Layer 6 of a small transformer language model trained on English Wikipedia (9 layers, counted from 0, width 128).
Take only the direct path to the model's output, skipping the later layers: a vector added to the residual stream pushes a token's score in proportion to its dot product with that token's output vector.

Output vectors of the tokens that the questions are about. A number n stands for n times 0.034.
" Added": -21 1 4 5 -9 10 -24 -1 28 31 -39 -24 7 20 -15 33 -34 -9 3 18 -15 -3 -8 -11 11 13 -24 5 14 -5 -13 20 20 32 9 10 -2 -1 -2 8 17 19 6 -3 24 12 -26 13 25 -14 1 -1 -35 -11 -3 -14 -13 -26 -17 15 1 -7 8 9 -16 6 -1 11 4 -39 2 -6 10 -16 -11 -5 -7 24 19 10 -17 -7 -7 -20 -18 20 -47 28 35 14 20 8 22 -8 2 5 -17 7 -7 6 -2 -11 12 -11 6 33 -20 -19 -9 1 -14 -8 2 4 20 31 -10 -5 -11 -54 24 17 -12 -41 72 41 -56 -7
"ception": 4 7 18 2 -5 -14 -37 26 16 -4 -37 1 3 -4 -26 -5 -27 -5 -13 3 -2 2 -9 -11 9 13 -14 12 12 -3 0 -16 20 -2 22 9 0 -7 12 15 5 -5 -12 8 30 17 -15 -11 52 -15 -2 13 -31 -11 -8 2 -41 5 22 -5 7 -12 9 3 2 4 -8 6 12 -1 15 -7 4 11 13 -2 -1 9 9 10 -3 -32 -8 1 -4 -10 -13 20 22 -15 12 -2 -2 -1 -22 13 -5 23 -1 -8 5 10 14 -11 -7 35 0 -20 15 14 -1 -1 16 11 8 17 -9 10 -5 -56 -16 -3 -20 -2 38 -5 -51 3
"rine": 10 -6 7 -4 -1 -27 -30 12 20 5 -30 -10 -7 2 -26 27 -21 -6 -8 -3 4 -2 -4 -5 17 9 -13 15 7 -2 -20 6 5 -19 14 14 23 1 8 0 7 14 7 12 25 -8 -11 -7 34 0 2 -9 -27 -8 5 -25 -3 3 23 3 -1 3 17 -4 9 -10 1 6 11 -9 7 11 14 10 10 2 -4 -6 17 -4 4 -6 -8 -21 13 -13 -33 10 23 -9 21 5 -10 -26 -11 11 -15 4 -20 2 6 22 8 -3 4 28 -1 -16 8 12 -15 15 15 4 12 -3 -12 0 1 -64 -9 1 -1 -13 30 13 -43 -2
" favour": 10 19 8 14 -3 -11 -16 3 12 11 -13 -5 19 2 -22 9 -5 -3 -17 5 -12 2 1 -11 0 -1 -2 9 0 -2 -6 13 2 9 5 21 -11 -12 9 -1 -2 -19 -19 29 7 23 -23 -9 39 -4 3 7 -23 -2 0 0 -1 -10 16 22 1 -31 7 0 9 6 -12 13 -2 -4 7 11 11 -1 20 -8 1 5 2 18 -4 -16 -15 -15 -9 4 -20 13 7 -2 0 17 6 -17 -3 12 -29 -6 2 -9 6 -3 0 -2 6 34 6 -20 5 5 -6 -16 20 0 -3 -1 -3 0 16 -82 -15 -3 -1 11 59 -3 -39 0
" females": -7 -18 -21 -8 1 -2 -25 14 15 24 4 15 10 -1 15 3 -14 -25 13 -10 -9 -6 -5 -7 -5 5 -13 2 0 -3 -37 -5 15 16 19 6 27 -10 4 4 2 7 -2 -11 21 11 -10 -15 25 -17 -6 1 -24 15 17 -19 3 -19 -12 20 6 11 5 9 -12 15 4 4 2 -35 17 -28 -1 6 -1 -6 3 12 16 -11 -4 -10 -10 -20 32 -36 -26 7 24 3 11 -10 -6 7 -7 16 -14 15 -7 25 11 -2 6 -4 18 39 7 -10 -11 4 -7 3 6 -12 1 15 -42 18 3 -83 1 20 0 -2 82 11 -60 15
"ов": 12 6 9 -5 3 -11 -16 31 10 26 -18 -1 7 -4 -24 0 -8 -7 -2 5 1 15 -5 -15 6 7 -5 15 -1 -3 -6 21 8 -5 11 -12 24 2 9 -2 25 13 1 10 15 7 -16 12 51 -5 -4 10 -27 -4 -2 -12 -19 -7 17 8 0 -12 8 -11 -22 12 4 3 8 -12 -10 -6 -3 6 2 -10 -25 14 1 13 -3 -22 -10 -33 19 3 -37 9 35 -8 2 4 -9 -12 -10 6 -3 2 -9 0 18 5 1 10 -17 22 -2 -11 5 0 -36 -17 19 16 -3 15 -19 8 26 -93 3 -2 -29 -12 70 13 -53 27
" M": 5 -1 -11 -6 -7 10 3 -1 3 13 0 -5 12 -3 -1 11 17 6 -13 0 5 -2 -5 0 0 -1 -12 -6 -1 -2 -1 -3 4 3 -3 0 -3 -2 4 8 1 1 -3 5 -11 -2 24 0 12 5 -6 -2 -11 -5 4 -10 2 7 5 -1 0 2 -3 6 -20 -3 2 4 -3 0 9 2 -9 3 8 -6 0 8 5 -2 -3 0 -3 -2 3 -6 -9 -7 5 -3 -1 1 2 -2 2 -1 3 6 -1 -2 -5 8 -4 1 -2 1 4 2 -10 -4 -4 1 -4 -1 -1 -2 5 2 -10 -5 4 -7 0 9 8 -8 -5 10
" of": -9 0 -5 -2 -6 4 -13 -12 -10 5 -22 1 27 8 -4 10 -2 13 11 -4 6 1 12 2 -9 -3 5 3 4 0 7 0 3 -11 2 3 12 5 1 26 -7 -7 19 14 2 -6 -2 -17 28 2 -1 -2 1 15 6 8 -8 -5 2 1 12 4 16 -3 -7 -13 -13 1 7 7 7 -8 6 1 -1 1 -10 -1 -5 0 9 10 -14 -10 3 2 13 -6 -15 3 1 -11 11 -7 1 -6 4 2 -14 7 2 0 -4 12 -18 11 -5 1 -6 -6 -6 0 2 13 -2 -3 -16 -4 -8 -26 0 4 -9 11 -5 -12 -8 -5
"ored": -1 10 5 -11 -6 -14 -23 10 3 13 -25 7 22 -1 -2 31 -31 -4 -3 -8 1 -7 -9 -9 29 9 -1 6 -3 -2 -3 4 6 -11 16 9 7 -6 10 7 3 3 -5 21 25 14 -1 6 18 15 3 -1 -11 6 -7 6 -15 -4 10 -8 6 0 15 4 -4 6 -17 5 5 -25 -5 0 -6 -13 18 -14 5 8 34 -5 15 -15 -9 -31 9 -11 -28 15 23 16 9 13 -9 -17 -8 13 -7 14 -16 -11 -12 6 6 -10 24 29 -6 -9 -8 7 -11 -16 -5 -4 -1 8 -9 6 5 -51 -11 1 1 -5 27 20 -50 -19
"atically": 12 13 4 9 -1 -11 -21 -5 13 -9 -13 -16 11 2 -24 20 -29 5 8 -12 -7 8 -11 -19 39 7 1 -10 -6 -1 6 9 13 15 13 27 -6 6 1 2 10 -11 11 24 21 24 -7 2 43 19 1 -14 -40 -13 -15 -11 -34 -22 27 32 -7 -22 12 5 -15 17 -7 5 5 4 11 -11 16 14 22 2 -3 8 3 -12 2 -10 0 -41 18 -15 -55 14 23 3 14 3 -21 7 -20 25 -10 12 -13 7 -14 13 -5 -5 -8 27 3 -15 12 0 -2 18 1 -15 20 0 0 21 -4 -68 -26 6 1 -31 52 22 -77 -5
" vel": 7 8 -4 5 0 -14 -15 18 26 4 -4 -14 20 13 -28 7 -12 1 -20 10 0 22 4 -16 5 6 0 -6 4 -2 2 6 19 22 14 11 -1 2 27 -5 -21 -5 -4 6 18 5 -10 -14 19 -11 4 -13 -19 -10 -10 -5 -3 -13 0 26 -2 -17 20 21 6 1 10 -5 -6 -14 14 -10 4 -4 33 -28 -12 16 19 20 -17 -20 -11 -20 -5 -11 -16 26 12 -5 11 1 17 -9 -14 15 1 16 -9 -1 7 -5 6 7 3 32 13 -23 -15 -10 -9 -18 -8 11 1 5 -11 5 3 -90 -7 14 -8 1 62 10 -74 11
" main": 2 6 1 10 -11 -17 -12 -7 5 5 -14 -7 2 2 3 23 -12 -1 0 -15 -5 -8 -5 7 4 6 -6 -8 5 -1 6 -9 4 4 -4 13 -10 -7 3 -2 0 15 -11 18 16 5 -1 8 34 6 -1 -9 -30 -5 -11 4 -17 4 0 -10 13 4 1 3 4 -6 -9 -1 3 0 30 2 10 -4 24 -12 8 4 7 0 -3 -16 -9 -22 -8 -21 -19 12 5 5 9 11 -8 8 2 4 10 3 -9 7 -9 23 -4 -5 1 25 -5 -18 0 -4 -11 0 19 1 2 0 -3 6 -6 -39 -5 5 7 -3 50 5 -45 7
"imore": 6 12 1 5 -1 -11 -25 -9 20 4 -25 -1 26 6 -30 12 -25 -10 -16 -8 3 -3 -5 -7 -9 15 0 -3 -4 -3 -4 9 3 1 15 25 24 -2 14 -22 27 3 9 23 19 29 -26 -11 62 -17 16 -11 -44 -1 -16 -6 -1 -6 17 7 -1 6 18 15 18 12 -18 1 8 5 10 21 1 -20 17 -10 -10 2 26 -4 -8 -39 -24 -29 16 -15 -35 14 29 0 16 8 5 -20 -17 14 -1 23 -6 4 -12 -4 -10 -16 38 29 -13 -35 -3 6 -5 -11 14 -1 7 3 -15 11 22 -81 -4 -5 1 -12 57 19 -79 13
"owed": 3 19 16 1 17 -14 -32 11 19 14 -25 2 5 12 -34 18 -45 10 -13 -8 -9 1 -14 12 17 0 -6 6 9 -1 -9 -10 17 -4 27 20 9 -8 19 -2 -1 -3 20 21 13 22 -39 -20 22 3 2 -1 -26 -12 -8 1 -21 -27 9 5 9 -16 23 -12 17 7 -30 6 8 3 -1 -16 2 15 23 -8 -6 7 47 11 13 -13 -37 -27 -4 -12 -29 13 18 4 20 6 5 -15 -13 11 -12 20 -13 -16 -28 31 15 -11 17 31 3 -30 9 4 -10 -14 11 5 23 -12 -8 12 23 -73 -5 -2 0 -17 44 25 -56 -8
"iding": 0 0 4 5 -15 -22 -32 -13 13 16 -12 5 3 11 -13 7 -17 -2 -9 -13 -28 -3 -12 -5 8 11 -10 -12 21 -2 -1 -3 13 -9 3 5 -3 -1 7 -8 5 12 4 27 11 1 -7 7 27 0 0 8 1 4 -17 -15 -15 -12 0 6 7 6 4 -4 10 -2 -5 9 -1 -19 13 9 -1 1 8 -15 9 18 23 10 -1 6 -9 -31 8 -15 -27 18 21 0 4 15 4 -14 -13 11 2 13 -5 -10 -2 17 7 5 3 23 1 -3 -4 -6 3 10 9 12 -5 22 -16 -13 7 -68 -9 -10 5 -1 22 -3 -20 22
" lasted": 6 2 4 -6 -9 -9 -7 -2 20 8 -22 -3 21 -3 -9 -4 -9 23 -2 -3 -25 5 1 -19 29 5 7 16 13 -3 -8 5 1 -12 34 -13 19 -3 -9 -4 7 -16 10 18 41 4 -24 3 40 -3 8 -1 -36 -16 -20 -5 -3 -23 16 20 6 -27 12 3 8 7 -14 6 17 -12 11 2 21 8 6 -20 -10 4 9 -7 -5 -25 -14 -24 -3 3 -39 16 10 -5 15 3 9 12 0 6 -23 0 -6 8 5 -4 2 -8 7 37 -4 -24 -15 -8 -3 -18 1 6 0 17 6 24 2 -72 6 -4 -6 -9 69 21 -67 17
"lor": 4 1 -6 -6 -4 -7 -14 21 17 13 -17 4 12 20 -10 12 -19 -4 -7 -17 -11 10 6 -5 14 2 -6 1 -6 -2 -4 6 12 4 3 8 -18 -2 16 -12 20 14 -14 10 4 9 -22 -15 37 -8 6 -13 -8 -16 -11 -8 -14 -19 -18 -5 -4 -6 19 0 -18 -3 -2 0 2 -16 19 7 -3 16 12 -10 -6 13 -15 1 5 -22 -4 -13 10 -13 -24 16 25 -18 14 17 32 -22 -12 7 9 -1 -13 2 -4 13 14 -6 14 37 -11 -13 9 5 -3 -14 8 20 16 -4 7 11 19 -66 -5 -13 5 -9 30 9 -41 32
"abilities": 13 5 7 11 -13 -26 -26 8 13 2 -39 5 21 8 -14 -3 -14 3 -14 5 7 4 -4 -21 30 -3 1 2 11 -2 0 -8 12 -5 1 21 0 -3 12 -10 23 3 21 18 8 17 -23 2 57 -21 5 0 -61 -30 -12 -11 -31 -1 3 15 -3 -10 6 22 10 4 -8 13 -9 -8 16 -14 0 -3 26 14 4 17 2 -1 -14 -24 -15 -12 -8 -15 -30 24 31 -9 10 13 -23 6 -18 18 6 12 -30 -8 4 15 1 -3 27 42 -1 -26 -2 13 -13 0 5 -7 2 25 -8 1 -4 -62 3 25 -16 -7 45 16 -60 14

Each question shows what one neuron of this layer's MLP adds at an activation of 1. A number n stands for n times 0.022.

n78: 10 -4 0 -14 -11 -6 5 -2 -3 -14 4 9 -13 12 0 -9 -3 10 4 12 3 12 -17 1 3 5 16 -1 -3 -7 -13 10 -4 -15 4 16 -3 -7 -6 -3 10 18 -3 -8 -20 -3 0 -1 -1 -1 3 9 23 -7 -4 -10 4 -2 7 15 4 -16 5 6 -4 -5 7 5 3 4 -12 5 2 -15 -10 10 4 3 10 1 9 12 7 6 -1 -14 -11 -3 7 -2 -2 -1 3 -5 -16 10 -8 3 11 2 -7 -10 8 -11 12 -9 -7 0 -2 -4 6 4 -10 -3 4 1 6 0 21 -4 12 5 -1 6 -4 -11 -8 4
Which of these tokens does it push down most? " main"

n90: -7 3 -2 1 -12 -4 -6 -3 -8 -1 1 5 5 -2 6 10 -6 5 -4 1 8 2 -7 2 -2 3 0 8 1 50 1 2 -6 -6 -2 0 -4 -3 3 -5 5 0 11 3 -2 11 -4 3 -2 1 9 0 -10 -3 0 -13 -5 -1 -2 1 -2 -10 5 -12 0 6 3 7 -7 -4 7 4 -2 8 -1 6 9 4 0 4 -11 -5 4 -10 4 1 2 4 -22 7 2 4 -7 4 -4 -8 4 -1 -6 -6 -5 3 -5 -4 4 0 0 7 7 0 -6 -1 2 -1 -1 5 -11 -8 10 7 -11 8 -2 5 7 -8 -7 1
Pushed up most: "abilities"

n717: -1 -4 -3 0 -2 7 4 -2 7 -11 -14 8 -22 -3 -4 0 4 7 -5 -7 -5 4 -9 -3 0 -2 -8 10 4 18 -2 6 10 -5 1 23 3 7 -7 -9 1 -1 3 11 -8 5 -2 -6 -25 2 -6 -1 -6 -5 2 8 3 3 9 -3 9 -20 8 -2 -9 -1 4 -5 21 2 9 -6 -6 -8 11 -2 2 -7 6 1 4 -6 9 0 11 6 -1 2 11 7 6 3 -5 5 -5 15 -2 6 -8 4 -11 12 -2 -4 3 3 -2 -1 -3 -9 1 6 0 0 10 -6 0 5 7 -4 -1 -7 0 3 -28 0 -1 10
Which two tokens does it push up most, strongest first? "owed", "atically"

n583: 1 -9 6 -10 -6 1 0 -5 11 0 -6 -1 -6 10 -7 -11 8 3 7 -3 8 -10 10 7 -3 -6 9 -9 3 -18 -6 2 3 11 0 3 4 10 -10 1 -18 11 2 5 1 -1 6 -1 -8 -11 1 7 3 6 -4 3 -2 13 -2 -11 0 1 -14 -9 -16 -2 -4 -9 3 6 0 -11 -3 -8 11 -9 -2 -4 1 4 5 -3 7 -9 -3 -7 2 11 3 -3 5 -2 1 -8 8 -2 2 -11 1 14 0 8 1 8 0 3 -1 -2 -5 4 -5 18 2 0 12 6 -2 -8 -3 0 4 2 2 1 -2 -2 -8 6
Which of these tokens does it push down most? " favour"

n550: -8 13 6 10 -20 0 -1 7 -11 -23 -20 -1 13 -3 -1 6 -7 -7 -3 8 14 1 14 -1 -1 8 3 -2 3 -21 13 -1 7 -6 5 11 -2 -5 12 0 0 -2 -11 6 2 3 -1 -11 7 -16 -3 3 6 -4 8 4 -21 -6 0 -10 1 -1 13 13 -7 -6 18 19 8 11 -13 20 -10 -5 -2 5 -16 1 4 6 4 -8 4 8 1 -10 1 1 2 -10 3 -8 -1 4 14 5 7 0 -3 -24 11 -6 5 13 -16 5 -2 13 -9 7 12 -1 -6 20 11 -8 -20 -1 -16 3 0 13 -13 13 -15 0 0 -11
Which three tokens does it push up most, strongest first? "ception", " of", "abilities"

n95: -7 0 15 5 -7 4 -4 8 12 -2 -12 -3 0 -7 -2 -8 0 10 -9 -2 7 0 12 -4 -8 11 4 -5 0 17 -4 -16 5 -5 2 6 -4 1 -5 -2 1 -2 -1 9 8 -1 -3 -3 9 6 -7 5 11 -3 -15 -3 -8 4 0 -8 9 -3 2 -6 2 -2 -9 -17 -6 2 -11 -4 3 -9 0 5 16 -2 -5 -1 2 7 9 8 4 11 -8 3 0 8 -3 -12 -9 10 -6 8 3 4 -9 -2 -9 -7 11 -2 -6 5 2 -8 10 11 12 5 7 2 -5 3 1 -6 -11 5 2 9 3 3 -4 -9 -1 0
Which two tokens does it push up most, strongest first? "ception", "abilities"

n292: 7 -1 -14 3 -6 7 -2 -5 10 11 19 -4 -10 0 -3 5 -15 1 0 -11 -3 0 -2 4 4 2 6 1 0 1 5 12 2 -8 -8 5 6 11 11 -7 4 2 -5 1 6 -11 -8 3 -3 -3 8 12 4 -13 1 -4 7 -2 -13 -5 1 1 7 4 -1 -18 2 -7 14 -2 -4 -1 -2 10 1 -5 -2 -4 2 0 7 5 2 -6 2 11 -4 -2 -5 -7 -11 5 -7 5 -14 10 -4 3 5 -1 -11 1 6 -4 0 -2 2 0 0 6 11 -10 -9 2 6 -5 -2 -7 0 7 4 16 0 5 2 10 -5 -8
Pushed up most: "owed"

n677: 4 -5 -7 -3 0 -10 13 -1 -3 10 6 -20 4 20 -1 8 -6 -6 -10 18 1 11 2 3 11 24 -4 8 3 9 -4 -2 8 -7 1 -23 -6 -19 -4 -2 7 -4 -4 -7 0 4 -1 1 5 7 1 3 5 -10 -16 -6 -14 5 5 0 -8 -5 -7 15 4 -8 2 -8 -1 4 5 -10 -3 10 -8 0 -23 -6 -10 -7 -2 39 5 -2 3 0 5 1 -20 -3 -1 -4 -5 0 -1 -1 8 -3 -9 -9 -7 -9 8 -7 -5 10 22 13 -15 -6 -11 0 -6 9 -4 -1 10 5 6 1 4 -12 14 -14 18 12 4 9
Pushed up most: " lasted"

n426: 14 16 2 5 -7 15 -3 4 9 -8 0 -5 11 13 -6 -11 -2 1 0 10 12 -10 -2 -12 -6 5 -2 -8 -1 1 10 -5 6 -7 3 -3 -14 -1 -7 -7 -2 1 8 3 0 5 0 1 -3 10 -10 0 8 18 5 -4 -7 -9 10 7 3 -12 6 11 1 -20 -7 -4 -9 -11 7 -11 3 -6 -17 -14 -2 -6 -2 15 6 3 1 -10 0 -4 15 -3 2 3 10 -6 0 4 5 2 0 5 -2 -2 -10 5 -8 13 5 -3 0 4 2 -5 6 -2 6 6 20 -8 -4 9 7 -14 -1 0 6 -6 -4 -15 -1 8
Pushed up most: " vel"

n727: -5 -7 5 -7 1 6 2 8 0 1 1 -4 -6 10 7 -2 9 -2 3 -2 -1 5 -9 5 -7 -6 11 -1 5 3 -4 -16 -7 -4 9 6 0 6 -4 -5 8 -3 0 -5 -7 -11 -1 12 7 4 -8 12 -1 -2 1 -15 20 0 -2 5 -6 2 -8 0 2 -12 4 10 -9 8 0 -16 -11 1 -6 -3 6 -6 5 -14 14 4 4 -5 2 -6 0 11 2 -5 -4 -3 -7 -7 -3 3 5 -5 6 5 7 -4 6 -4 -12 3 -4 -10 10 -15 9 3 -16 -4 -1 6 7 -2 3 -3 -1 3 11 2 2 -2 8 6
Which two tokens does it push up most, strongest first? " females", " M"

n138: -4 -4 0 16 3 12 3 -14 -5 5 3 0 0 -1 -4 7 5 -7 -13 -6 1 -6 -13 0 7 5 3 9 5 25 1 1 7 -11 8 -9 -7 -2 -9 2 -5 16 -15 -5 -12 3 2 9 -2 -3 -5 -8 -3 10 4 -2 3 4 -9 -4 -5 3 -7 -1 -2 0 -1 0 3 11 -6 13 -1 -5 0 1 -2 -8 2 6 -11 -7 7 -10 1 -17 12 1 -10 8 5 12 -4 5 4 -9 16 -9 -13 1 2 9 -4 2 -1 -8 -3 -6 11 -7 1 6 7 -1 -4 -4 0 6 -11 0 4 10 -2 6 13 3 19 3
Which two tokens does it push up most, strongest first? " main", " M"

n140: 5 6 -8 -5 7 0 2 -3 -4 5 2 -6 0 11 4 7 -8 5 7 -3 -8 11 -4 -2 1 -7 6 -1 0 -28 1 -4 -7 -2 -5 2 -4 13 -2 -4 -8 -2 -3 -4 -4 10 11 -2 2 0 -8 6 5 -4 -3 12 9 -4 0 5 -2 -12 -7 -8 -2 6 0 -2 8 3 -2 -9 1 5 2 5 0 -8 3 -5 -2 1 2 -1 13 -1 -1 -3 17 7 -11 -3 -8 -9 -14 13 -1 2 8 -4 -2 4 7 6 -1 -2 -8 6 7 1 4 -7 -11 6 -3 7 -14 -8 -1 0 -6 -1 8 -1 14 10 2 -11
Pushed up most: "atically"

n348: -7 -6 0 9 -4 7 -5 -8 5 -13 2 13 11 2 -10 6 10 -9 -12 -7 7 -1 6 -5 -3 -6 15 5 11 -8 4 9 0 -8 -3 -18 -3 -7 -5 8 -8 -6 8 -12 -1 2 -13 -2 23 4 -10 14 -7 13 6 -5 -15 -15 16 20 5 -9 -21 3 9 0 -5 -2 -2 -8 10 -4 7 -5 12 -5 -12 15 6 -9 22 14 -2 3 -2 -1 -12 -7 -12 -4 -8 9 5 1 9 7 7 3 1 6 1 0 -2 -15 2 3 4 6 -17 -13 10 -21 -1 6 4 -5 -12 0 1 0 11 6 -2 -4 0 -1 8 -5
Which two tokens does it push up most, strongest first? " lasted", " of"

n228: -9 1 2 2 -14 -17 3 9 -3 5 -3 -8 -10 -4 2 -12 7 13 16 -4 15 2 -8 4 4 -8 -2 10 13 27 13 13 -1 -12 2 -4 8 11 -13 5 0 1 2 -8 -17 6 -2 4 -5 11 -21 4 -4 4 8 -2 -4 0 -1 -9 -3 5 -6 6 5 8 2 6 -1 -1 11 -12 -6 10 -6 -2 -11 8 -1 2 8 1 13 9 2 -3 -3 -24 -12 -3 -1 -6 -5 -9 -3 -9 -1 -7 -2 2 7 -7 0 -13 1 -8 2 -8 4 3 1 -1 -7 21 -3 12 1 -6 -3 5 2 -4 -4 -6 4 8 -4 -6
Which of these tokens does it push down most? "imore"

n303: 20 -16 11 -20 -4 -1 4 -24 -1 9 15 -2 -2 7 7 -4 -7 0 -13 -8 -3 -5 -21 -9 3 5 -3 0 -3 25 -6 2 -11 -4 9 -6 6 -1 -8 -18 1 -7 7 0 -10 20 -7 -7 -10 3 -8 -3 -5 9 2 -6 7 6 -7 17 -1 10 -4 -5 -2 9 5 -3 4 -1 4 -1 17 -8 -11 10 23 27 -14 8 2 7 -5 -1 5 9 6 -7 -8 -2 6 11 7 3 -4 17 -3 15 -7 0 1 2 -5 23 0 -10 -16 -14 -9 4 -9 3 3 8 7 2 -3 2 10 -10 -9 -4 -4 -18 3 -6 13 6
Pushed up most: "iding"

n429: 6 -8 -2 -15 -14 -1 7 18 9 -6 0 -6 -4 2 1 5 0 0 -11 3 -1 -3 -3 2 0 15 -19 -14 -1 17 -3 10 7 -7 -8 -2 3 3 1 0 -14 13 -8 -3 8 -9 -1 2 -3 -4 4 -10 -2 -3 -8 4 10 7 -1 -13 1 -13 6 -4 -2 12 2 -1 -5 -5 1 6 9 13 6 2 9 0 1 0 -5 3 9 -3 6 6 -10 5 -7 -4 -4 -6 -2 3 -4 -2 -8 4 1 1 0 2 2 -9 -2 3 9 -5 0 6 -5 6 2 6 3 -2 1 -6 3 3 8 -3 5 5 -6 -3 -1 8
Which two tokens does it push up most, strongest first? "rine", "lor"

n519: -9 1 8 -9 -14 -5 -6 12 11 5 -1 3 -7 1 6 0 2 -4 -4 3 10 3 -1 9 -5 -5 6 7 -2 -18 11 -3 2 7 -2 17 9 -6 -6 0 4 -3 -11 -18 0 10 -3 1 -6 -2 1 -6 8 5 -7 -9 2 2 7 -7 -3 -6 13 7 16 0 -7 10 7 3 1 -2 -2 -17 -15 5 -1 2 -11 3 0 -19 -5 5 4 -4 -2 2 0 -3 -2 -2 -3 10 5 -2 4 6 12 -6 0 -6 0 0 -4 3 -20 -4 5 -3 0 19 -2 3 -9 2 -2 5 -4 -9 1 9 15 4 -17 -6 2 -5
Which two tokens does it push up most, strongest first? "ception", "imore"

n181: 3 -7 -7 -6 8 -6 -4 -11 8 -3 -8 -8 19 10 -1 -6 3 6 -8 3 10 4 -14 -12 -7 6 0 -15 9 -2 7 -2 7 -10 -2 -6 3 1 0 12 5 3 11 -17 -1 9 -7 1 1 -8 -11 -4 -4 6 -5 16 -1 3 6 3 4 11 3 6 -1 14 -8 -10 -10 8 0 1 8 6 -4 2 -15 -7 13 -8 -1 10 5 5 -7 -3 4 7 -11 -4 8 6 11 -16 11 7 8 -10 -6 7 2 -20 -3 5 4 7 11 2 -8 12 3 -7 8 1 0 4 5 0 3 -5 -6 -10 0 3 1 -3 -5 4
Which three tokens does it push up most, strongest first? "imore", " vel", " of"

n562: 5 -2 -10 -25 -8 9 1 -3 2 4 -3 -2 2 -6 -4 -2 11 0 2 14 -11 -9 -1 -8 12 -6 -15 8 4 1 -19 3 -9 14 9 -8 3 3 23 21 5 15 -6 1 2 -7 18 4 9 -3 -4 -18 -1 5 1 -11 -12 4 -5 -2 8 3 2 -2 -2 6 4 -14 -1 -16 11 7 2 2 -17 -1 -27 13 23 -1 0 -35 -17 -5 0 -17 9 -1 26 1 4 -14 5 10 -23 -8 -14 8 5 3 8 16 -7 17 8 1 8 -5 25 -7 -8 2 -13 0 -5 11 6 -8 2 14 -24 -14 -1 -3 18 3 9 -2
Which two tokens does it push up most, strongest first? " females", "ов"

n523: -7 11 -4 22 -1 3 7 -6 7 -5 12 -6 12 10 3 -6 2 -5 -1 6 -2 -10 3 -3 0 17 6 4 0 1 -10 6 -2 1 11 0 -9 4 11 -5 5 10 2 4 6 -9 -7 2 4 18 6 -3 5 -12 -3 0 0 -5 -7 8 1 -2 6 5 2 1 -5 5 5 -8 0 -5 -9 -5 14 5 -8 -4 4 -2 6 -1 -13 4 -14 -9 13 1 21 -7 -1 -4 0 -2 -6 -5 5 -12 4 -12 10 -3 2 0 6 1 -3 -2 -3 -8 3 9 -8 12 -16 -2 -10 -9 2 -3 8 0 3 -3 -2 -10 -22 -2
Which three tokens does it push up most, strongest first? " vel", "imore", "abilities"

n743: 0 2 -10 -12 -4 6 1 -3 -8 -2 -4 -5 -11 14 1 5 5 5 -6 -2 0 1 -9 2 -13 -9 3 7 4 17 -4 -13 -2 4 -10 9 0 -1 5 5 14 13 -4 4 -13 -11 11 6 0 -12 4 -7 -1 -11 -4 -6 -2 -8 -6 0 -7 -4 3 6 -6 1 4 -4 -3 5 -11 -2 2 2 6 -2 -2 4 -4 3 -1 0 1 6 11 -3 -2 11 -5 -4 -9 1 -18 7 -4 -5 -1 4 2 3 1 2 3 5 7 1 16 5 14 -3 6 5 -5 0 -2 -6 9 -5 7 10 8 -7 2 0 -3 0 -12 10
Which of these tokens does it push down most? " lasted"

n484: 8 5 6 -9 -8 9 -3 6 2 2 -23 -13 -12 -2 0 7 5 -6 -8 -11 8 8 3 14 -2 -1 -1 -3 -4 7 -3 1 2 3 0 2 6 6 -4 -8 2 0 -5 2 -4 -3 6 -1 -7 4 1 -4 -6 -3 9 -14 -14 13 16 1 6 8 1 -3 9 10 13 11 10 8 16 -8 13 -10 3 4 -6 -11 8 -2 3 -4 -2 8 -5 -4 2 4 4 -1 -6 -4 -10 -7 3 -25 0 1 -3 17 9 15 6 -9 6 9 -2 1 13 -4 8 22 0 1 -6 -8 2 -1 1 -22 -12 1 -2 -9 -27 1 -6 -12
Pushed up most: "rine"

n582: 0 -5 -6 -23 10 -1 -9 2 -6 -8 6 -2 8 8 -1 4 6 11 -5 -7 2 -4 0 -12 1 -4 6 4 -8 8 -3 -1 -4 -6 -3 -10 6 4 -14 4 4 -6 3 4 -7 -4 6 4 7 1 7 6 -5 5 1 -5 0 3 -1 10 -6 -5 3 -8 -6 -2 5 1 2 3 11 6 -9 0 -8 1 -8 4 1 -3 15 2 -17 16 1 2 13 -4 5 2 3 3 -5 4 -3 -11 -3 -11 -8 0 14 2 -9 -11 -7 -14 15 2 13 1 0 4 -6 -5 -2 9 -1 9 6 -12 -4 -5 2 5 12 -1 -1 7
Which of these tokens does it push down most? " Added"

n83: 8 -11 2 6 2 8 14 -2 12 0 -2 0 1 3 3 4 -14 5 3 -3 5 19 -14 6 -3 1 -3 4 6 -8 -2 -7 -1 3 -9 4 -5 5 5 4 -2 -6 -12 4 1 -5 1 4 -11 10 -8 0 -5 14 1 -13 0 17 4 4 4 6 -1 10 -2 0 -11 -20 6 -5 -5 -2 -12 -5 -1 6 15 -12 -1 -1 11 -13 -4 6 8 -9 1 0 5 4 10 -5 -6 1 1 5 0 -1 -1 0 -10 11 -4 3 -8 -15 -8 -7 4 0 -9 14 -1 3 -1 0 17 0 14 7 -6 -2 -5 -16 9 -8 7 4
Which of these tokens does it push down most? " lasted"

n169: 8 -8 3 12 4 -7 11 5 9 -2 -2 5 7 -12 -8 7 -7 7 -6 11 -5 -3 -12 -1 0 5 3 11 -5 -28 -3 2 -11 10 -11 5 -4 0 2 -2 8 -3 10 -15 11 3 -7 -10 -6 -9 19 1 3 5 1 -15 -8 6 -1 0 3 -14 6 -9 6 9 -4 -17 12 -3 8 7 -13 -7 -6 0 2 6 12 -4 -3 -10 1 -8 10 -15 8 10 14 -5 1 6 3 0 6 9 -6 4 -2 0 11 -3 3 7 -5 9 4 -6 14 -2 -4 4 5 2 -2 21 -5 -5 15 -13 10 -7 3 -12 -3 2 -19 12
Which two tokens does it push up most, strongest first? "imore", "ов"

n103: 4 -2 16 -5 10 -5 7 6 7 -16 -11 7 17 7 0 2 -22 -4 0 0 -2 1 -2 -14 -5 -12 11 -3 -4 -23 5 -9 -2 -13 -2 8 10 -1 13 5 3 2 4 5 9 -1 -11 -2 13 14 2 -4 -1 -5 -5 -20 -13 2 10 22 12 17 14 2 2 12 2 -19 -2 16 17 -9 1 -1 -3 -2 -7 -12 4 -4 2 -17 4 -17 1 -13 -8 13 2 5 11 -10 3 -17 10 25 1 -7 -5 16 -7 4 -7 -1 2 12 3 -2 -3 3 -5 -10 0 3 4 -6 11 -2 1 -12 14 -1 -3 8 6 3 -24 -4
Pushed up most: "imore"